Layer 2 of a small transformer language model trained on English Wikipedia (11 layers, counted from 0, width 128).
A neuron's activation on a vector x is squared ReLU(weights . x), where the dot is the dot product.

Input weights of the MLP neurons that the questions are about. A number n stands for n times 0.0096.
n30: -46 -15 -6 -81 10 38 -45 7 -9 -14 9 36 -20 -17 13 25 17 2 9 39 -3 -6 -36 18 -10 24 49 -32 21 -56 -40 -2 -2 -28 -20 -6 4 -30 52 17 -38 24 1 -69 -35 27 9 -44 -41 -8 -11 34 37 -24 38 -25 8 32 25 -53 18 -17 -39 -18 -10 5 34 -22 18 5 35 -22 -5 -41 -26 16 -27 -15 10 48 24 10 -7 28 7 13 -22 4 20 29 -7 -4 14 -5 50 36 -50 17 60 -3 29 16 35 -29 31 7 49 -25 12 -36 -5 -40 -9 -11 16 -45 34 -12 -9 18 23 39 29 75 3 12 19 3
n34: 18 53 -26 8 51 27 -24 13 -23 -33 -23 -53 -30 -21 -10 -3 23 -74 25 35 -6 63 27 19 33 0 -68 62 7 -28 74 -10 -12 20 38 27 -39 -16 78 -55 2 -47 49 -28 44 -18 35 -19 4 -94 18 -2 -43 11 -53 21 9 25 87 2 7 70 -14 16 -3 -9 77 -2 -10 63 -14 -5 -14 -50 -27 -45 1 83 -31 3 34 26 -30 10 13 41 35 14 8 26 4 -15 25 12 -15 -44 -11 -30 5 -25 72 69 4 14 -47 0 -29 6 2 38 -35 40 -56 14 -22 14 -49 50 87 12 -31 -3 13 -22 33 -3 -41 16
n184: 29 -32 41 14 15 4 3 24 21 -3 -37 10 -4 3 -25 15 32 -23 -7 -13 20 24 -17 -89 4 15 -7 24 42 -3 23 7 32 -2 37 -11 8 22 -11 49 46 -6 3 3 -32 31 -12 -35 13 -45 3 -36 42 27 14 18 23 -1 -31 -22 30 -5 11 -53 -1 -16 -29 -25 29 35 24 -17 -19 37 -14 17 3 27 90 -39 18 19 -9 -10 -20 -10 -35 -17 19 14 31 -29 9 -41 8 -53 26 -41 -14 9 -2 5 48 -19 37 -10 24 -9 -41 -9 7 2 -30 9 -6 30 -39 -40 -17 3 -10 6 15 5 10 14 -12 -9
n229: -19 7 -26 -29 -25 18 -9 14 -24 -24 0 47 -67 -23 -24 29 1 7 -86 -7 26 -1 4 -2 3 0 2 26 -32 -30 -56 24 -4 3 15 20 32 41 -28 53 -47 10 -22 -53 -58 30 -11 25 -16 -21 22 -7 -8 10 -4 -12 -54 -59 -29 41 9 19 -12 -42 -1 21 -6 -21 24 -29 30 -46 38 39 32 -25 61 -49 26 -29 -36 -40 -11 6 4 -30 -38 -57 34 27 13 -52 -37 35 11 -12 -54 -11 -30 13 15 18 11 33 47 62 -5 -8 1 -16 -18 19 -39 17 -34 27 2 -55 -19 -20 -4 45 9 -4 -18 60 17 -8
n250: -39 -41 -33 15 -5 -2 19 -46 -23 -29 11 3 14 -8 -34 45 -46 -17 44 0 37 -37 17 20 1 13 -42 6 -12 -49 -12 -43 -11 -17 10 -6 -28 -7 30 30 27 37 -25 22 -11 30 -4 29 1 53 36 34 -11 15 35 80 10 5 -2 27 -1 -45 15 13 -47 12 -1 -5 -22 -27 -30 -39 2 1 31 -20 -12 -56 42 34 -21 17 -14 -6 6 11 42 -15 -40 -27 -14 18 -15 -13 -65 15 23 0 -12 -60 -55 27 -4 19 24 13 16 -10 -4 -38 -7 14 24 -15 -9 33 -2 10 2 -22 -8 -50 -37 48 21 22 44 -37
n273: -12 -37 2 12 -22 -16 -15 -25 30 20 8 -2 -34 -5 26 -33 -52 -41 -2 12 3 10 46 40 -4 37 42 -10 33 -6 -19 -1 -18 -7 20 -16 -42 -22 17 17 62 15 -34 1 -29 -1 -41 43 32 2 44 20 -29 -2 18 51 -46 23 34 13 38 -41 7 8 -23 9 26 1 40 12 9 6 25 -5 -19 -38 15 -36 54 14 -1 -2 -22 30 -5 -2 32 20 3 -16 -5 11 5 0 -52 21 -42 -39 28 27 -2 -10 -4 53 7 -36 17 -65 -19 -38 -7 -23 -15 27 -28 28 -13 -44 -4 -30 -49 1 -10 19 -11 17 4 5
n329: 53 -62 -18 -25 -10 -2 31 11 15 4 48 17 41 33 -21 28 -18 19 3 -10 -12 -6 12 -51 -31 55 -3 18 34 -21 -12 -20 27 41 -14 -54 9 -11 42 2 12 46 -34 6 -38 -13 32 -15 30 -23 -16 -3 -13 26 5 -16 28 -17 -10 18 20 2 -16 -42 27 -20 -30 -1 48 -12 -28 7 7 24 -22 32 26 32 36 33 -9 -1 -7 -25 -33 38 18 7 12 -66 -46 -12 -18 -35 -25 11 -15 -55 -23 -42 -16 6 32 6 14 25 -11 -9 11 26 -11 -36 -8 6 3 -40 50 -22 42 16 -56 -44 -28 35 6 -11 10 -46
n413: -33 -25 48 28 -56 -7 8 3 -16 2 3 15 -1 17 -19 -38 11 -14 -13 -31 -43 -45 -75 26 25 48 -1 -32 22 -2 18 5 -26 -5 7 -14 16 -55 -13 13 -3 -8 49 -61 -11 19 3 -9 7 6 23 -22 24 3 6 -5 15 2 -25 -38 2 52 53 -7 -7 -10 -2 -31 27 10 18 -3 -17 -42 -14 12 -20 -39 12 -16 29 -40 -29 1 -16 1 -9 -24 -45 43 33 12 17 25 16 4 21 -2 51 3 27 -18 30 -35 -39 -44 49 -10 3 -28 43 -1 58 4 -22 -45 39 -12 37 -21 -7 -6 -7 23 -40 -29 -34 22
n418: 10 20 19 3 -15 15 11 -56 -42 -18 7 -50 -5 -36 42 -1 27 0 -18 -48 7 -63 -30 -15 -58 36 85 -34 -51 -7 -27 28 44 3 52 -11 10 30 -43 2 -19 23 16 16 -48 30 -16 6 19 -42 16 30 11 9 67 50 15 -17 48 3 -24 -44 10 -45 -59 -16 31 -47 55 -9 -11 56 22 -14 -20 -21 -21 1 -8 41 5 -18 8 -3 -25 -34 -31 -29 10 -2 -21 -21 -9 -31 23 -35 20 -2 21 -22 -2 5 -28 35 -17 31 29 -34 -6 7 29 -32 -3 86 -13 -55 -24 17 -10 5 -39 -3 51 1 27 8 -14 14
n461: 57 1 -41 32 -14 -40 -29 14 -33 -55 -33 -6 -26 -19 8 41 -15 23 18 27 17 17 -8 -34 22 -23 -18 -6 7 -43 11 36 25 -2 32 11 24 26 -3 -69 30 14 14 19 -30 21 12 11 12 -34 -18 -16 -10 -27 -65 4 19 -1 -9 55 0 -73 5 10 54 13 -6 28 -13 16 4 14 -17 12 44 -33 59 -44 39 3 -17 1 -14 6 -18 -5 -10 25 7 4 -12 -14 -11 37 11 20 5 -44 -21 -16 14 -5 -15 -34 -7 16 -24 42 46 30 -17 -11 -20 -17 22 -32 41 14 -25 -57 10 20 -19 -28 51 1 25 -47
n478: -1 -14 -28 11 -5 15 11 -8 19 69 -5 -14 6 2 -9 -8 -23 13 -44 2 8 -38 -61 -24 20 -7 67 7 -15 43 -12 -48 -21 3 29 17 36 13 18 -35 44 23 -19 -40 -65 -31 -23 40 35 67 -8 -25 -6 43 -40 11 -55 -4 -31 15 -28 26 49 -15 -5 23 -12 13 49 28 -41 -45 -55 48 36 25 21 10 9 16 6 -3 -62 -27 -51 14 -20 -40 -19 -32 30 15 -23 -15 75 -32 13 -58 17 33 19 -27 64 4 -16 -31 15 -26 -38 20 3 -9 -21 16 14 -72 15 -41 -32 42 -26 -41 6 37 16 3 -20 29

Each question shows a token from some text and the vector x that enters the MLP there. A number n stands for n times 0.016.

"ric": 3 1 9 -26 0 -14 -2 6 6 -10 -2 26 22 12 -41 -1 -3 1 16 -24 -7 -5 5 12 -7 1 -11 -9 4 10 -1 17 -4 -21 0 -2 -15 3 5 12 -10 -14 -11 3 -1 5 6 -1 -1 -3 -21 -1 -17 -23 14 -3 -6 -28 6 -11 -8 9 5 -13 72 2 6 15 -6 5 -14 31 12 1 -11 15 -7 -14 8 -3 -7 13 -20 -5 -7 13 3 -6 -22 -12 -5 -12 5 -18 3 -13 8 0 -18 7 -5 18 7 16 -5 7 -13 -10 -2 9 -10 -25 -14 23 -8 41 -11 9 -27 1 10 -1 3 16 8 -32 -9 12
Which two neurons fire most, strongest first? n329, n184

" Bac": 1 7 7 -35 -9 8 0 -11 5 -10 3 40 10 1 3 2 -5 -2 1 -52 16 1 2 -3 -8 1 11 -10 -24 -1 -2 21 -10 -12 -2 20 -21 -3 0 -9 3 11 -18 8 -5 -22 7 -5 10 12 0 -16 -2 -29 7 4 -13 -33 16 7 -3 -3 8 -3 63 8 7 9 -1 15 12 11 16 25 -11 17 -6 -5 -1 -4 11 10 -29 -1 -25 7 13 1 -8 11 7 -13 -5 -22 19 -27 -1 -11 -3 11 6 16 12 6 -12 -14 -6 -21 6 4 7 -21 2 -6 -6 10 -12 2 -11 -8 0 9 9 -1 4 -34 12 7
Which two neurons fire most, strongest first? n478, n418

" end": -7 5 5 -15 -1 -4 -5 -17 -12 2 19 33 11 13 -2 9 -10 -13 -14 -37 -9 -23 -3 2 16 -10 0 -15 15 11 0 12 -12 -24 9 -8 -9 7 20 4 0 0 -19 0 -11 0 4 -7 13 -12 20 13 -11 -34 2 -11 17 -43 7 11 15 4 13 -9 52 17 0 -8 0 -5 -2 16 -6 -1 -11 -4 -17 -8 -8 -1 3 17 -14 -1 -27 20 -9 -13 -18 8 6 -2 4 -10 4 -7 -1 4 -9 2 -1 7 -10 0 -14 -4 -37 -30 -2 1 14 11 -3 17 -11 36 -18 -6 -15 11 27 6 5 35 -10 -24 8 9
Which of these neurons fires most? n413

"ol": -12 -9 12 -19 1 -3 -1 8 11 -29 7 15 29 16 -17 4 4 5 3 -21 -13 -3 -1 4 0 0 -1 -29 -36 -2 11 12 -9 -13 -1 1 -20 -3 2 -5 -8 -17 -8 -2 -2 1 1 -15 -6 5 5 -17 -10 -23 3 -1 -6 -42 -4 -1 -8 4 7 -1 81 27 5 11 -3 1 -5 34 14 5 1 2 -8 -24 12 8 3 7 -12 1 1 9 -6 19 -13 0 3 -6 23 -7 15 -2 -1 8 -12 0 0 0 5 21 -16 14 -9 -3 6 -10 -15 -3 -4 19 -7 14 -14 -1 -27 4 16 -1 10 14 9 -47 -6 21
Which of these neurons fires most? n413

" \"": -5 1 2 -21 0 9 -6 -15 17 -1 -4 -3 19 9 -13 0 0 -1 24 -41 -1 -10 -9 -5 4 -20 -3 -24 -6 0 3 0 -8 -19 -6 7 -14 -7 19 -15 -14 -5 -18 -3 9 -4 7 -4 6 9 -17 5 -15 -22 11 1 -7 -29 0 -10 7 3 7 -9 70 29 -9 15 -20 2 -6 19 7 3 4 -5 -27 -8 -8 -9 3 19 -17 -11 -19 12 18 0 0 0 -4 2 6 -14 2 -24 -8 -10 -15 6 -1 1 -1 -1 -10 -12 -3 -7 -5 -6 14 -15 -2 35 -9 6 -28 4 -16 11 18 28 0 16 -9 -30 -7 18
Which of these neurons fires most? n478

" discuss": 0 -3 3 -14 3 -12 -9 -4 14 -15 15 26 6 18 -18 -1 -5 -14 7 -61 4 -12 -4 -3 16 -10 -1 0 -10 13 -9 16 -17 -18 -19 -6 -14 -3 9 8 7 -9 -15 5 4 0 0 0 12 -30 -11 7 -9 -21 12 -4 0 -25 -5 -5 20 0 4 -19 41 10 -2 12 -10 3 7 29 13 6 -3 4 -14 -24 -3 -1 9 16 -24 -3 -12 26 13 23 -1 8 -7 -14 4 -13 10 -26 -4 -9 -13 -4 5 3 -9 -4 -18 -12 -13 -19 0 -1 -10 3 -7 15 -13 29 -24 -3 -12 15 21 0 10 34 -3 -20 12 7
Which of these neurons fires most? n184

" Dar": -12 -3 0 -49 1 -15 -3 -3 1 -24 -6 17 31 19 -12 -2 -4 -3 5 -35 3 -14 -14 8 14 -15 2 -9 -25 8 -7 33 -21 5 -1 11 -10 2 16 3 -7 3 -44 -1 -1 3 13 -11 12 -15 -14 0 -9 -15 9 -8 -14 -20 -24 -6 2 6 2 -12 50 19 -8 5 -15 0 2 19 0 -4 7 -7 9 -18 16 9 7 7 -12 -4 -9 5 8 12 -13 18 2 -11 23 -13 23 -7 2 -1 2 13 -4 9 8 6 -11 -9 -7 -15 1 -1 11 -20 1 22 3 14 -22 7 -3 15 27 -12 2 23 -3 -74 -5 0
The most active neuron and its activation: n30, at about 0.43

" Australian": -8 -13 11 -16 -1 13 -5 5 -1 -17 -6 22 26 20 -22 2 -1 3 10 -37 3 -2 -3 -1 0 -1 4 -18 -21 -3 7 22 2 -19 -7 3 -9 -4 -2 0 1 2 0 -3 -10 6 1 1 -2 -6 -3 6 -20 -7 18 1 -9 -40 21 -1 11 6 2 -18 73 22 -1 2 -18 3 4 9 8 2 14 17 -1 -21 19 -3 2 15 -8 -5 -14 14 -1 1 -11 -10 6 -22 10 -9 19 -5 -3 -7 -11 10 4 11 -12 -3 -18 0 -12 -15 4 -21 -16 -18 -5 15 -19 30 -19 3 -17 -26 18 8 6 18 -3 -18 0 29
Which of these neurons fires most? n229

" only": -12 -6 -1 -3 -11 1 -9 -12 7 -7 8 25 8 19 -12 0 -8 -6 8 -47 1 15 -14 8 15 -12 -18 -16 -16 0 8 8 -3 -9 -6 4 -5 9 13 -18 -6 -9 -7 1 6 -9 -1 -8 6 -5 1 5 -10 -23 6 -5 8 -26 -1 -18 1 3 -1 -9 78 7 -2 1 -21 0 4 22 2 0 -10 7 -2 -5 11 -10 -1 13 -15 -14 -28 16 14 7 4 -8 -3 -11 18 -1 28 -13 -7 5 -23 4 -9 -5 -3 15 -18 -4 -24 -18 5 3 4 6 -13 14 -4 18 -14 -8 -10 -24 26 17 8 22 -1 -35 21 30
Which of these neurons fires most? n461

"t": -8 6 10 -16 -2 15 1 -12 18 -8 7 9 26 3 -18 -5 -8 -4 13 -32 -1 -7 -6 8 12 -13 -13 -9 -18 -5 -2 5 -20 -35 4 2 -26 -8 5 4 -7 -4 -13 6 -2 -1 0 6 0 1 20 -12 -12 -26 -5 -11 -4 -43 17 -14 -6 -18 1 -11 61 18 13 21 -3 2 1 24 8 -1 6 -3 -6 -9 -2 -1 8 27 -17 1 -14 0 12 -3 -5 5 -12 -20 9 -6 11 -10 2 16 -12 -7 1 6 -7 24 -12 9 -7 -21 13 2 3 -22 3 22 -1 16 9 0 -13 5 24 -15 4 24 2 -40 2 32
The three highest activations, in order: n250, n418, n30

" san": -12 -13 16 -24 8 6 -9 -2 19 -23 16 14 17 18 -17 4 -15 -6 14 -47 -1 8 -10 0 -5 -7 7 -8 -22 6 -11 19 0 -26 -6 2 -3 -1 6 3 7 9 -27 1 11 -8 -7 2 11 0 -2 5 -1 -29 3 -5 -10 -31 -13 -8 1 -9 1 -3 46 10 -5 -5 1 8 -2 23 8 16 -3 3 12 -10 10 5 0 1 -1 -7 -5 29 16 20 19 14 9 -12 0 -21 5 -20 0 -25 -17 2 9 6 12 -4 -18 -1 -13 -37 -11 15 12 -11 -5 2 -4 22 -32 1 -19 -4 37 -16 6 11 -16 -32 -10 10
The three highest activations, in order: n184, n329, n273